Layer 8 of a small transformer language model trained on English Wikipedia (14 layers, counted from 0, width 64).
In attention head 0, each number of a token's query is one row of weights dot the token's vector x. The head spreads its attention over the tokens so far by the softmax of query dot key.

Query weights of the head. A number n stands for (n - 128) times 0.0084.
q0: 165, 114, 61, 104, 131, 195, 124, 97, 64, 158, 145, 106, 182, 122, 98, 152, 89, 169, 106, 179, 139, 60, 74, 98, 104, 121, 130, 148, 158, 139, 147, 106, 133, 184, 132, 130, 110, 83, 149, 112, 182, 136, 94, 105, 105, 172, 136, 130, 97, 99, 88, 142, 176, 158, 88, 133, 108, 128, 166, 122, 151, 155, 113, 65
q1: 167, 182, 96, 161, 117, 118, 68, 121, 150, 140, 125, 177, 105, 174, 97, 152, 217, 171, 80, 143, 95, 97, 90, 109, 137, 172, 143, 165, 106, 105, 118, 118, 150, 143, 106, 102, 145, 120, 161, 177, 219, 129, 100, 129, 165, 108, 180, 200, 156, 85, 81, 97, 126, 158, 89, 111, 111, 116, 164, 185, 138, 102, 132, 113
q2: 155, 65, 154, 47, 114, 147, 102, 100, 62, 122, 121, 178, 101, 109, 144, 131, 94, 106, 130, 181, 119, 91, 116, 145, 139, 173, 114, 106, 177, 163, 154, 93, 128, 178, 168, 129, 156, 127, 146, 121, 154, 104, 66, 107, 135, 114, 129, 152, 158, 121, 100, 110, 139, 124, 137, 135, 112, 117, 135, 181, 42, 49, 151, 158
q3: 179, 106, 100, 51, 84, 178, 115, 152, 115, 85, 99, 175, 144, 143, 169, 84, 159, 152, 127, 128, 141, 115, 89, 152, 141, 200, 112, 145, 94, 161, 157, 63, 123, 156, 160, 133, 92, 112, 160, 74, 118, 88, 82, 137, 88, 104, 158, 196, 171, 76, 151, 177, 176, 119, 117, 113, 95, 107, 128, 64, 108, 96, 136, 186
q4: 124, 138, 114, 97, 153, 132, 163, 112, 167, 138, 114, 138, 147, 87, 103, 164, 135, 172, 144, 174, 138, 134, 92, 155, 135, 109, 117, 112, 175, 150, 137, 151, 130, 159, 146, 97, 187, 117, 126, 174, 134, 154, 115, 94, 109, 125, 155, 176, 108, 160, 109, 101, 130, 99, 133, 161, 138, 148, 102, 128, 106, 114, 111, 73
q5: 181, 122, 153, 122, 121, 145, 111, 116, 121, 132, 108, 106, 148, 99, 158, 112, 142, 158, 127, 133, 139, 131, 106, 102, 183, 107, 109, 91, 158, 152, 157, 104, 150, 123, 138, 97, 123, 153, 161, 138, 69, 119, 129, 116, 87, 76, 153, 163, 112, 156, 122, 131, 165, 152, 126, 68, 163, 89, 99, 120, 112, 118, 180, 65
q6: 167, 154, 130, 115, 174, 138, 86, 105, 132, 131, 139, 174, 141, 183, 141, 149, 221, 59, 121, 166, 112, 104, 95, 104, 134, 145, 140, 137, 108, 134, 132, 150, 164, 91, 98, 73, 117, 147, 139, 86, 134, 127, 148, 162, 118, 128, 140, 103, 141, 120, 93, 153, 121, 104, 176, 138, 147, 101, 163, 74, 164, 160, 133, 155
q7: 130, 98, 128, 143, 155, 111, 92, 130, 121, 119, 115, 122, 119, 138, 144, 101, 149, 129, 186, 104, 93, 86, 115, 82, 124, 120, 135, 131, 127, 139, 150, 176, 142, 197, 138, 159, 117, 138, 135, 118, 141, 130, 158, 119, 125, 107, 88, 148, 129, 129, 98, 94, 103, 72, 114, 66, 122, 107, 150, 137, 138, 214, 82, 71
q8: 149, 101, 130, 126, 115, 96, 109, 135, 147, 132, 130, 163, 181, 154, 117, 125, 172, 108, 146, 187, 109, 156, 104, 114, 201, 116, 91, 176, 150, 137, 169, 166, 162, 120, 112, 136, 131, 120, 123, 109, 117, 165, 109, 125, 94, 103, 143, 189, 136, 145, 61, 124, 81, 132, 74, 98, 125, 188, 135, 152, 126, 158, 51, 116
q9: 140, 128, 165, 143, 138, 82, 135, 130, 144, 131, 117, 130, 139, 158, 131, 213, 172, 100, 192, 137, 195, 178, 140, 87, 142, 124, 189, 135, 134, 109, 136, 118, 127, 145, 148, 144, 100, 137, 129, 169, 152, 140, 119, 134, 93, 86, 128, 144, 149, 165, 61, 124, 136, 134, 157, 116, 157, 106, 148, 136, 118, 99, 118, 134
q10: 87, 57, 94, 147, 74, 136, 170, 72, 133, 123, 147, 159, 88, 106, 115, 114, 129, 140, 111, 97, 120, 121, 143, 107, 143, 133, 154, 143, 133, 119, 141, 157, 151, 198, 134, 196, 143, 76, 155, 116, 178, 117, 100, 117, 155, 103, 119, 184, 119, 114, 129, 128, 123, 99, 119, 114, 108, 126, 145, 142, 120, 117, 128, 75
q11: 102, 136, 55, 146, 70, 145, 183, 124, 132, 109, 126, 111, 177, 138, 123, 122, 160, 133, 152, 84, 143, 122, 134, 131, 69, 134, 137, 155, 105, 113, 132, 147, 111, 123, 126, 93, 153, 158, 126, 91, 152, 107, 155, 106, 134, 152, 132, 163, 121, 167, 117, 95, 142, 134, 120, 136, 114, 123, 191, 143, 141, 196, 109, 76
q12: 118, 159, 106, 184, 79, 150, 133, 107, 143, 135, 158, 75, 120, 105, 127, 97, 70, 154, 126, 33, 176, 87, 130, 109, 109, 122, 123, 75, 86, 134, 126, 103, 105, 74, 144, 118, 143, 97, 146, 121, 130, 121, 118, 148, 120, 102, 125, 76, 191, 106, 219, 113, 167, 128, 139, 162, 143, 89, 100, 98, 136, 159, 148, 127
q13: 102, 172, 102, 109, 117, 139, 84, 176, 119, 120, 111, 137, 125, 111, 142, 133, 133, 155, 147, 160, 162, 100, 81, 139, 122, 168, 131, 159, 99, 166, 95, 115, 178, 167, 198, 134, 138, 94, 124, 192, 103, 108, 61, 134, 88, 107, 169, 121, 155, 124, 153, 176, 144, 140, 110, 134, 86, 152, 207, 151, 110, 138, 111, 168
q14: 128, 104, 121, 133, 160, 117, 125, 121, 151, 119, 104, 183, 114, 118, 133, 126, 102, 121, 109, 157, 82, 126, 140, 129, 129, 167, 122, 150, 126, 106, 134, 149, 155, 157, 139, 117, 138, 129, 123, 149, 173, 116, 124, 65, 153, 113, 132, 157, 131, 117, 120, 131, 128, 115, 126, 123, 159, 135, 42, 158, 100, 112, 104, 88
q15: 120, 171, 143, 178, 131, 118, 118, 143, 150, 140, 138, 139, 129, 149, 137, 132, 154, 106, 102, 115, 92, 115, 108, 124, 93, 142, 119, 164, 101, 110, 104, 151, 88, 134, 79, 93, 170, 104, 83, 108, 221, 103, 122, 154, 188, 150, 131, 72, 180, 112, 167, 106, 135, 145, 114, 144, 130, 75, 194, 163, 133, 140, 127, 164
q16: 126, 144, 165, 126, 160, 131, 153, 137, 170, 137, 74, 134, 99, 154, 108, 174, 114, 200, 177, 96, 125, 130, 154, 166, 121, 125, 113, 99, 90, 112, 116, 141, 130, 97, 120, 98, 118, 111, 126, 193, 169, 159, 153, 72, 117, 70, 124, 150, 124, 162, 155, 104, 145, 136, 140, 120, 165, 145, 134, 180, 122, 55, 170, 146
q17: 162, 116, 97, 179, 102, 124, 170, 95, 75, 114, 106, 82, 139, 131, 110, 153, 100, 184, 188, 159, 122, 137, 154, 120, 159, 131, 142, 152, 122, 72, 104, 74, 135, 117, 107, 163, 182, 91, 132, 150, 158, 124, 117, 143, 112, 145, 94, 131, 89, 88, 124, 103, 130, 162, 96, 130, 98, 171, 118, 219, 112, 57, 215, 140
q18: 99, 144, 190, 139, 154, 92, 86, 143, 84, 201, 117, 85, 84, 92, 109, 172, 75, 79, 132, 117, 70, 50, 147, 217, 130, 80, 99, 114, 186, 45, 107, 162, 124, 110, 86, 89, 231, 130, 92, 173, 125, 102, 111, 157, 151, 91, 49, 48, 112, 216, 178, 59, 102, 120, 142, 150, 90, 144, 110, 179, 87, 133, 207, 178
q19: 163, 202, 163, 109, 142, 158, 45, 77, 119, 186, 133, 165, 164, 36, 167, 161, 83, 115, 101, 75, 112, 50, 229, 140, 133, 163, 102, 99, 183, 111, 155, 111, 129, 54, 56, 106, 166, 150, 111, 86, 126, 88, 101, 14, 144, 137, 154, 49, 145, 123, 140, 145, 175, 122, 175, 134, 193, 81, 186, 128, 87, 119, 164, 158
q20: 43, 102, 49, 53, 115, 175, 95, 166, 81, 148, 160, 126, 156, 206, 49, 136, 151, 121, 147, 164, 112, 51, 88, 124, 46, 196, 147, 195, 95, 116, 134, 221, 114, 156, 250, 165, 128, 133, 207, 76, 125, 100, 87, 95, 142, 191, 129, 235, 66, 95, 121, 91, 64, 73, 107, 120, 79, 136, 153, 155, 55, 177, 94, 106
q21: 155, 144, 135, 105, 117, 132, 71, 74, 122, 112, 80, 165, 104, 119, 128, 88, 84, 125, 147, 101, 127, 139, 154, 92, 102, 117, 118, 130, 82, 159, 136, 140, 140, 58, 146, 176, 70, 155, 136, 163, 166, 95, 64, 148, 101, 129, 196, 137, 170, 132, 205, 149, 125, 118, 106, 146, 124, 143, 202, 127, 135, 135, 101, 194
q22: 119, 126, 161, 169, 144, 109, 118, 123, 101, 70, 98, 128, 85, 158, 160, 115, 128, 136, 117, 120, 128, 162, 172, 138, 127, 129, 121, 138, 112, 129, 88, 180, 136, 174, 116, 158, 116, 127, 156, 126, 92, 83, 135, 133, 152, 141, 141, 93, 144, 117, 106, 79, 113, 154, 119, 100, 89, 117, 42, 131, 139, 121, 171, 161
q23: 113, 149, 99, 118, 142, 136, 80, 209, 138, 159, 107, 112, 162, 122, 141, 116, 123, 148, 99, 85, 157, 121, 105, 145, 114, 151, 118, 93, 71, 119, 138, 142, 114, 142, 139, 134, 130, 148, 142, 128, 89, 111, 119, 94, 93, 111, 146, 148, 141, 129, 114, 134, 141, 127, 199, 89, 123, 155, 140, 121, 122, 142, 152, 92
q24: 113, 90, 108, 87, 104, 114, 191, 115, 143, 97, 129, 134, 145, 127, 107, 108, 112, 142, 147, 154, 156, 111, 133, 129, 90, 111, 145, 140, 117, 127, 184, 133, 118, 163, 161, 119, 130, 83, 140, 108, 150, 115, 104, 112, 153, 182, 84, 148, 138, 56, 143, 73, 139, 84, 133, 158, 139, 110, 105, 99, 118, 147, 93, 99
q25: 111, 131, 95, 72, 120, 119, 140, 112, 90, 66, 149, 121, 110, 168, 109, 120, 110, 136, 154, 120, 173, 82, 91, 115, 123, 134, 131, 130, 123, 110, 93, 138, 114, 198, 172, 116, 138, 116, 114, 136, 148, 118, 109, 92, 138, 199, 100, 145, 124, 104, 131, 109, 125, 122, 161, 157, 118, 150, 197, 118, 138, 132, 112, 73
q26: 131, 79, 136, 108, 139, 162, 142, 154, 113, 110, 132, 132, 170, 140, 61, 116, 110, 101, 145, 106, 136, 165, 151, 195, 104, 129, 115, 157, 93, 108, 114, 162, 140, 163, 150, 150, 142, 126, 145, 118, 161, 112, 86, 116, 146, 128, 117, 138, 85, 96, 130, 87, 160, 186, 112, 109, 158, 105, 76, 185, 130, 94, 113, 76
q27: 149, 148, 115, 86, 102, 96, 117, 128, 201, 154, 148, 124, 146, 152, 152, 139, 126, 141, 155, 143, 118, 124, 195, 94, 137, 182, 124, 140, 32, 132, 73, 132, 145, 79, 143, 163, 148, 161, 92, 101, 126, 124, 125, 103, 82, 134, 127, 123, 126, 114, 151, 145, 177, 146, 106, 142, 163, 144, 118, 94, 183, 133, 125, 104
q28: 136, 125, 117, 172, 139, 128, 135, 136, 98, 116, 173, 116, 140, 152, 102, 110, 135, 141, 166, 172, 118, 113, 159, 150, 141, 133, 116, 136, 87, 94, 144, 127, 127, 98, 127, 147, 90, 90, 75, 66, 138, 114, 108, 106, 152, 140, 86, 75, 161, 132, 162, 88, 116, 125, 114, 124, 132, 138, 176, 141, 123, 119, 152, 163
q29: 124, 63, 72, 95, 106, 124, 195, 119, 89, 132, 130, 154, 140, 133, 153, 170, 215, 197, 204, 107, 191, 104, 53, 58, 120, 80, 151, 112, 86, 161, 188, 211, 81, 199, 137, 135, 89, 141, 123, 135, 161, 162, 153, 153, 111, 125, 79, 138, 150, 133, 100, 133, 112, 56, 147, 170, 101, 86, 108, 155, 95, 186, 91, 142
q30: 106, 103, 123, 128, 193, 163, 87, 173, 91, 133, 138, 151, 113, 200, 103, 146, 140, 104, 134, 174, 87, 57, 50, 108, 114, 151, 137, 132, 106, 115, 113, 166, 180, 112, 145, 89, 146, 166, 130, 138, 142, 127, 155, 197, 69, 168, 104, 115, 85, 174, 196, 146, 129, 77, 129, 160, 153, 107, 127, 106, 103, 184, 127, 123
q31: 160, 160, 100, 142, 121, 80, 150, 77, 138, 107, 124, 155, 140, 94, 123, 95, 107, 145, 153, 110, 140, 166, 128, 137, 156, 90, 35, 160, 111, 92, 169, 113, 96, 129, 74, 116, 179, 99, 90, 96, 119, 69, 138, 155, 180, 147, 88, 103, 167, 156, 188, 77, 81, 119, 147, 131, 113, 154, 102, 84, 95, 105, 136, 86

Each question shows a short text with each token's key, already scaled and adjusted for position as the last token sees it. A number n stands for (n - 128) times 0.0077.

Then comes the last token's vector x. A number n stands for (n - 128) times 0.025.

0 "ia,": 118, 132, 130, 131, 121, 149, 129, 112, 121, 127, 97, 124, 108, 140, 134, 141, 128, 131, 127, 130, 114, 124, 115, 149, 112, 77, 91, 113, 134, 132, 139, 162
1 " a": 123, 128, 128, 132, 111, 126, 128, 134, 111, 127, 105, 128, 102, 122, 135, 109, 121, 133, 128, 130, 117, 124, 178, 166, 105, 65, 110, 108, 94, 108, 128, 120
2 " mov": 127, 123, 125, 119, 120, 134, 135, 125, 101, 132, 117, 128, 67, 125, 143, 129, 126, 135, 134, 128, 130, 124, 133, 189, 63, 51, 158, 93, 118, 119, 126, 146
3 "i": 145, 123, 125, 136, 134, 153, 134, 111, 104, 122, 92, 126, 85, 150, 125, 155, 123, 130, 130, 131, 110, 125, 136, 170, 96, 78, 111, 114, 144, 123, 136, 157
4 "e,": 137, 124, 128, 127, 124, 151, 127, 120, 112, 135, 103, 126, 107, 130, 131, 146, 130, 128, 128, 132, 108, 125, 126, 157, 109, 76, 99, 115, 131, 133, 139, 156
5 " which": 131, 123, 126, 128, 133, 166, 136, 121, 112, 134, 112, 127, 97, 134, 130, 135, 134, 124, 130, 130, 110, 124, 123, 131, 93, 95, 97, 113, 105, 109, 138, 161
6 " became": 125, 125, 132, 129, 127, 149, 117, 124, 102, 151, 104, 127, 100, 122, 124, 144, 126, 124, 131, 132, 115, 127, 170, 160, 84, 65, 113, 122, 111, 123, 146, 142
7 " a": 117, 129, 127, 128, 130, 163, 122, 133, 117, 125, 104, 125, 102, 132, 135, 123, 122, 123, 128, 132, 113, 125, 180, 180, 92, 86, 111, 121, 100, 109, 133, 113
x: 154, 115, 90, 149, 115, 133, 106, 121, 145, 108, 131, 103, 118, 89, 102, 158, 113, 73, 122, 120, 73, 142, 151, 144, 115, 154, 121, 82, 81, 136, 165, 142, 108, 136, 117, 95, 155, 94, 161, 166, 85, 120, 221, 125, 89, 127, 170, 145, 150, 103, 115, 124, 107, 109, 101, 156, 98, 141, 158, 105, 124, 107, 122, 133
To which token does the last token give the most attention? 1 " a"

0 "os": 125, 136, 134, 131, 117, 146, 136, 134, 101, 120, 102, 114, 78, 142, 159, 149, 131, 139, 130, 130, 126, 124, 150, 145, 113, 81, 126, 79, 150, 122, 118, 157
1 "ing": 121, 127, 132, 137, 123, 158, 125, 108, 116, 126, 91, 120, 84, 141, 136, 149, 122, 136, 129, 128, 106, 123, 126, 144, 109, 89, 116, 81, 132, 111, 138, 130
2 " with": 138, 126, 131, 131, 125, 120, 126, 119, 122, 134, 117, 127, 96, 106, 136, 138, 124, 132, 129, 130, 115, 127, 140, 138, 118, 53, 111, 88, 137, 120, 136, 143
3 " A": 147, 126, 129, 127, 132, 153, 119, 139, 101, 114, 101, 128, 99, 135, 139, 131, 128, 129, 125, 132, 113, 126, 131, 169, 115, 57, 124, 122, 103, 111, 134, 167
4 "le": 145, 123, 134, 116, 121, 152, 127, 183, 111, 88, 83, 127, 89, 131, 153, 131, 133, 129, 126, 131, 123, 129, 125, 147, 119, 74, 121, 88, 150, 114, 116, 158
5 "k": 139, 123, 130, 132, 124, 154, 129, 140, 104, 115, 95, 125, 81, 154, 136, 151, 137, 123, 125, 133, 115, 124, 138, 156, 114, 76, 116, 110, 125, 108, 138, 162
6 "se": 109, 125, 129, 128, 127, 157, 131, 147, 105, 104, 92, 125, 70, 142, 128, 138, 134, 120, 127, 132, 110, 128, 123, 154, 119, 96, 115, 98, 143, 99, 128, 151
7 "i": 103, 129, 134, 129, 140, 159, 132, 126, 108, 114, 87, 125, 85, 152, 124, 150, 125, 122, 127, 134, 110, 126, 124, 155, 126, 100, 100, 133, 137, 105, 137, 152
x: 137, 130, 106, 133, 119, 130, 136, 123, 135, 141, 126, 125, 92, 97, 92, 138, 102, 109, 154, 106, 11, 156, 106, 106, 111, 128, 139, 145, 94, 120, 116, 141, 100, 143, 103, 88, 130, 151, 180, 130, 83, 117, 94, 118, 136, 87, 152, 90, 156, 113, 116, 140, 125, 142, 136, 131, 154, 165, 131, 109, 115, 114, 116, 98
To which token does the last token give the most attention? 3 " A"

0 "rib": 117, 131, 136, 133, 133, 137, 130, 129, 102, 114, 74, 123, 67, 162, 124, 141, 129, 134, 130, 129, 116, 126, 125, 146, 120, 78, 128, 76, 156, 109, 131, 137
1 "e": 115, 128, 129, 136, 122, 154, 129, 114, 108, 126, 90, 123, 89, 136, 134, 147, 122, 137, 129, 129, 107, 125, 118, 154, 118, 92, 111, 106, 146, 112, 136, 149
2 " l": 141, 123, 126, 125, 125, 85, 123, 131, 87, 147, 155, 131, 67, 87, 163, 112, 122, 135, 131, 128, 116, 128, 129, 137, 117, 48, 146, 100, 103, 97, 127, 165
3 "ived": 133, 122, 127, 139, 128, 151, 121, 108, 107, 133, 84, 124, 66, 131, 121, 165, 126, 131, 130, 130, 112, 126, 101, 180, 101, 71, 123, 106, 130, 121, 138, 163
4 " in": 139, 126, 128, 130, 141, 121, 119, 119, 113, 138, 91, 134, 97, 144, 122, 147, 132, 127, 128, 131, 119, 129, 82, 151, 124, 45, 109, 85, 120, 123, 139, 154
5 " the": 119, 127, 123, 129, 137, 150, 135, 133, 116, 124, 92, 131, 94, 126, 123, 127, 135, 126, 129, 130, 113, 122, 133, 161, 106, 65, 113, 107, 124, 104, 133, 128
6 " area": 106, 127, 126, 135, 129, 144, 123, 88, 107, 123, 89, 129, 91, 143, 143, 146, 130, 121, 127, 130, 114, 128, 123, 164, 112, 99, 108, 115, 133, 112, 144, 133
7 " that": 119, 128, 122, 131, 138, 162, 127, 132, 115, 129, 122, 129, 101, 107, 139, 136, 123, 124, 130, 129, 115, 123, 137, 132, 93, 88, 112, 103, 118, 122, 149, 128
x: 86, 91, 93, 132, 148, 144, 106, 129, 102, 121, 142, 113, 105, 84, 124, 129, 84, 127, 128, 140, 105, 132, 189, 91, 112, 128, 129, 96, 92, 148, 174, 117, 114, 156, 124, 70, 204, 125, 181, 155, 86, 145, 171, 111, 111, 128, 164, 125, 153, 138, 145, 142, 116, 112, 151, 123, 103, 123, 142, 133, 145, 159, 141, 143
To which token does the last token give the most attention? 5 " the"

0 "ch": 112, 132, 132, 131, 114, 129, 125, 121, 102, 116, 93, 123, 69, 117, 139, 144, 130, 135, 130, 129, 116, 126, 116, 144, 121, 75, 124, 97, 132, 117, 135, 163
1 ",": 119, 129, 128, 129, 120, 139, 126, 105, 117, 135, 106, 127, 104, 128, 136, 143, 124, 133, 128, 130, 113, 125, 117, 153, 114, 86, 99, 125, 127, 130, 144, 156
2 " the": 140, 127, 127, 131, 122, 131, 136, 120, 117, 128, 103, 131, 104, 124, 129, 122, 123, 129, 129, 129, 116, 123, 155, 144, 108, 81, 112, 112, 115, 109, 128, 132
3 " M": 143, 125, 125, 128, 109, 130, 128, 131, 90, 124, 118, 132, 97, 136, 160, 136, 127, 127, 127, 130, 121, 128, 129, 140, 108, 47, 132, 118, 85, 116, 136, 166
4 "E": 141, 127, 132, 131, 130, 142, 118, 114, 109, 120, 103, 127, 83, 149, 144, 135, 136, 127, 124, 131, 116, 128, 142, 163, 123, 94, 121, 153, 125, 128, 141, 145
5 "C": 127, 126, 134, 127, 132, 156, 130, 116, 104, 119, 107, 127, 94, 154, 149, 141, 135, 125, 125, 133, 116, 125, 136, 160, 123, 101, 120, 152, 122, 120, 136, 147
6 " had": 122, 127, 130, 125, 135, 125, 125, 122, 112, 140, 126, 127, 92, 125, 131, 129, 127, 128, 129, 130, 120, 126, 148, 135, 113, 81, 116, 130, 126, 126, 132, 150
7 " 11": 115, 130, 122, 125, 145, 148, 128, 129, 112, 116, 94, 126, 81, 133, 135, 136, 126, 126, 126, 128, 122, 126, 93, 164, 111, 94, 124, 140, 135, 147, 117, 156
x: 169, 114, 140, 131, 128, 156, 96, 127, 157, 146, 91, 140, 149, 99, 70, 137, 129, 118, 166, 120, 67, 157, 142, 134, 120, 138, 154, 95, 115, 151, 157, 159, 120, 160, 107, 95, 196, 169, 87, 137, 84, 150, 106, 134, 118, 106, 155, 99, 136, 102, 118, 148, 107, 97, 123, 124, 90, 154, 120, 119, 102, 136, 126, 120
Which two tokens does the last token look at most, in order? 7 " 11", 3 " M"

0 "8": 107, 132, 126, 131, 127, 144, 132, 122, 114, 117, 83, 125, 77, 141, 144, 135, 128, 134, 129, 130, 116, 124, 114, 172, 130, 117, 117, 124, 155, 124, 111, 149
1 "1": 115, 128, 126, 135, 131, 163, 130, 122, 113, 126, 81, 125, 76, 139, 132, 136, 120, 135, 128, 129, 106, 122, 104, 168, 124, 111, 115, 132, 144, 128, 129, 155
2 " at": 142, 126, 132, 136, 128, 120, 127, 121, 113, 130, 76, 132, 104, 104, 128, 134, 124, 128, 128, 128, 124, 128, 124, 145, 123, 59, 117, 80, 132, 124, 127, 154
3 " S": 138, 123, 125, 124, 118, 117, 123, 139, 93, 129, 125, 133, 101, 120, 158, 148, 126, 131, 124, 132, 124, 129, 122, 174, 112, 43, 129, 117, 89, 103, 140, 165
4 "ug": 138, 123, 128, 130, 122, 134, 125, 131, 102, 99, 105, 122, 69, 113, 162, 147, 131, 127, 131, 130, 118, 128, 154, 139, 115, 45, 138, 101, 140, 112, 146, 161
5 "ar": 127, 126, 126, 133, 121, 160, 134, 126, 106, 102, 89, 127, 94, 140, 157, 147, 136, 123, 128, 131, 118, 126, 139, 147, 123, 94, 119, 123, 141, 110, 137, 155
6 " C": 113, 128, 131, 122, 133, 136, 126, 145, 93, 138, 133, 133, 110, 127, 163, 129, 130, 125, 126, 130, 120, 126, 129, 150, 123, 49, 137, 113, 99, 116, 137, 170
7 "reek": 115, 129, 129, 128, 135, 141, 129, 114, 112, 106, 73, 128, 89, 144, 124, 139, 123, 126, 128, 131, 116, 127, 125, 149, 119, 120, 112, 136, 139, 111, 131, 141
x: 138, 108, 105, 151, 123, 145, 111, 138, 133, 123, 118, 124, 105, 102, 90, 151, 80, 134, 139, 111, 37, 152, 114, 133, 97, 133, 184, 148, 86, 140, 119, 167, 129, 126, 118, 62, 173, 142, 177, 116, 87, 136, 96, 116, 128, 86, 143, 112, 145, 109, 129, 148, 111, 148, 97, 136, 147, 123, 151, 91, 90, 124, 126, 113
To which token does the last token give the most attention? 3 " S"

0 " not": 133, 134, 142, 130, 137, 150, 136, 110, 101, 141, 130, 115, 72, 148, 128, 135, 128, 134, 130, 131, 107, 122, 142, 125, 70, 75, 134, 98, 129, 101, 138, 135
1 " help": 123, 126, 133, 132, 125, 142, 138, 94, 101, 129, 118, 123, 81, 151, 128, 138, 128, 133, 134, 129, 110, 123, 131, 126, 79, 82, 126, 95, 128, 117, 124, 147
2 ".": 144, 125, 132, 132, 139, 139, 134, 100, 116, 131, 94, 126, 98, 118, 135, 142, 123, 133, 130, 129, 107, 126, 111, 128, 89, 86, 89, 118, 114, 104, 144, 154
3 " T": 136, 125, 117, 129, 133, 143, 134, 125, 93, 131, 139, 135, 87, 142, 146, 138, 121, 126, 128, 131, 113, 123, 111, 160, 89, 7, 128, 122, 88, 114, 142, 174
4 "ape": 149, 121, 131, 130, 129, 174, 132, 120, 103, 113, 90, 126, 86, 153, 138, 143, 133, 127, 125, 131, 112, 124, 117, 161, 90, 89, 114, 109, 112, 113, 137, 163
5 " still": 113, 126, 133, 136, 146, 143, 122, 117, 102, 135, 120, 125, 51, 131, 116, 141, 131, 127, 130, 133, 104, 128, 149, 113, 80, 75, 124, 136, 127, 103, 136, 139
6 " fail": 128, 126, 115, 125, 133, 127, 132, 137, 94, 134, 118, 127, 73, 150, 134, 131, 129, 120, 130, 129, 124, 123, 159, 160, 59, 63, 147, 82, 138, 118, 133, 134
7 "ed": 118, 130, 125, 131, 160, 187, 123, 127, 117, 128, 90, 119, 71, 145, 118, 155, 125, 123, 130, 133, 104, 125, 129, 158, 91, 84, 105, 103, 131, 113, 141, 141
x: 108, 143, 159, 159, 165, 162, 159, 119, 131, 136, 125, 157, 80, 118, 116, 137, 114, 83, 141, 147, 86, 178, 153, 144, 122, 104, 143, 121, 87, 97, 183, 137, 127, 149, 103, 83, 142, 133, 154, 128, 90, 125, 133, 130, 134, 145, 143, 147, 158, 136, 113, 177, 123, 109, 99, 142, 123, 121, 181, 98, 108, 147, 151, 119
To which token does the last token give the most attention? 3 " T"

0 " the": 107, 127, 130, 130, 124, 126, 139, 125, 114, 130, 101, 131, 106, 125, 135, 115, 126, 129, 130, 129, 117, 120, 171, 150, 97, 67, 111, 107, 120, 111, 131, 122
1 " success": 121, 127, 132, 127, 122, 192, 136, 126, 104, 113, 94, 120, 84, 145, 138, 144, 126, 137, 132, 130, 114, 118, 130, 155, 78, 77, 139, 79, 145, 123, 125, 144
2 " like": 138, 126, 130, 132, 125, 137, 129, 120, 116, 134, 107, 128, 93, 128, 125, 139, 124, 129, 129, 130, 110, 126, 137, 129, 106, 76, 115, 97, 134, 126, 138, 136
3 " the": 147, 128, 127, 132, 129, 126, 137, 127, 115, 120, 102, 130, 101, 127, 127, 118, 130, 126, 130, 130, 113, 122, 159, 131, 106, 79, 112, 114, 115, 99, 131, 128
4 " Wal": 139, 127, 131, 117, 146, 112, 115, 152, 101, 97, 96, 132, 79, 132, 130, 151, 130, 128, 126, 130, 126, 128, 116, 136, 102, 59, 135, 108, 122, 125, 138, 165
5 "k": 133, 125, 127, 133, 132, 162, 128, 132, 107, 111, 103, 126, 89, 156, 153, 153, 138, 122, 125, 131, 117, 123, 135, 153, 100, 80, 124, 120, 105, 111, 149, 147
6 "ing": 107, 128, 131, 132, 138, 154, 125, 122, 111, 111, 89, 124, 84, 146, 137, 155, 131, 122, 127, 133, 110, 125, 130, 148, 107, 100, 117, 109, 116, 105, 142, 128
7 " the": 117, 130, 122, 127, 136, 125, 136, 126, 115, 121, 102, 130, 97, 121, 128, 117, 121, 127, 127, 130, 114, 123, 151, 134, 113, 80, 115, 115, 116, 96, 125, 131
x: 144, 82, 135, 129, 125, 127, 142, 131, 133, 121, 130, 114, 110, 68, 113, 124, 105, 137, 126, 117, 53, 170, 164, 118, 132, 136, 151, 120, 101, 142, 176, 134, 124, 120, 149, 89, 160, 127, 192, 141, 94, 131, 180, 111, 114, 110, 172, 122, 149, 115, 128, 136, 142, 125, 119, 145, 76, 137, 138, 94, 119, 102, 96, 107
Which token does the last token look at most, and with what share of its attention? 7 " the", with about 20%

0 "k": 112, 131, 125, 134, 114, 134, 131, 125, 104, 125, 105, 126, 89, 141, 137, 144, 133, 135, 129, 129, 120, 125, 129, 145, 127, 86, 121, 108, 129, 111, 133, 155
1 "in": 115, 127, 128, 135, 118, 137, 128, 125, 107, 114, 92, 124, 81, 137, 141, 155, 124, 134, 128, 129, 118, 127, 136, 145, 114, 109, 114, 113, 147, 120, 135, 144
2 " in": 133, 127, 130, 129, 132, 130, 123, 115, 115, 137, 103, 132, 106, 143, 124, 139, 124, 130, 128, 130, 118, 129, 104, 143, 116, 66, 116, 95, 127, 129, 140, 144
3 " L": 141, 123, 128, 127, 129, 137, 119, 142, 100, 127, 126, 128, 88, 113, 157, 146, 126, 130, 127, 129, 118, 127, 119, 145, 114, 58, 122, 111, 101, 108, 143, 166
4 "en": 140, 122, 133, 126, 136, 140, 127, 157, 104, 121, 113, 130, 93, 136, 144, 142, 131, 128, 126, 131, 123, 126, 126, 156, 98, 65, 126, 112, 130, 125, 145, 149
5 "ing": 126, 125, 132, 129, 135, 147, 122, 127, 108, 119, 101, 125, 95, 141, 138, 149, 134, 124, 127, 131, 113, 126, 123, 149, 103, 91, 124, 102, 114, 117, 147, 138
6 "r": 113, 126, 125, 126, 131, 153, 132, 135, 110, 114, 111, 124, 95, 120, 146, 136, 131, 121, 128, 131, 111, 128, 140, 148, 120, 90, 115, 120, 134, 110, 135, 138
7 "ad": 112, 130, 125, 128, 126, 157, 133, 131, 111, 115, 93, 123, 92, 147, 139, 147, 128, 122, 127, 131, 117, 125, 137, 154, 109, 89, 121, 110, 137, 116, 137, 148
x: 149, 130, 100, 142, 140, 138, 134, 128, 137, 137, 98, 121, 112, 98, 122, 128, 82, 135, 119, 126, 27, 161, 114, 155, 121, 117, 159, 142, 107, 106, 85, 137, 108, 130, 107, 97, 169, 143, 143, 143, 109, 116, 121, 127, 133, 107, 156, 71, 161, 128, 91, 136, 146, 115, 124, 144, 187, 136, 138, 107, 108, 125, 135, 86
To which token does the last token give the most attention? 3 " L"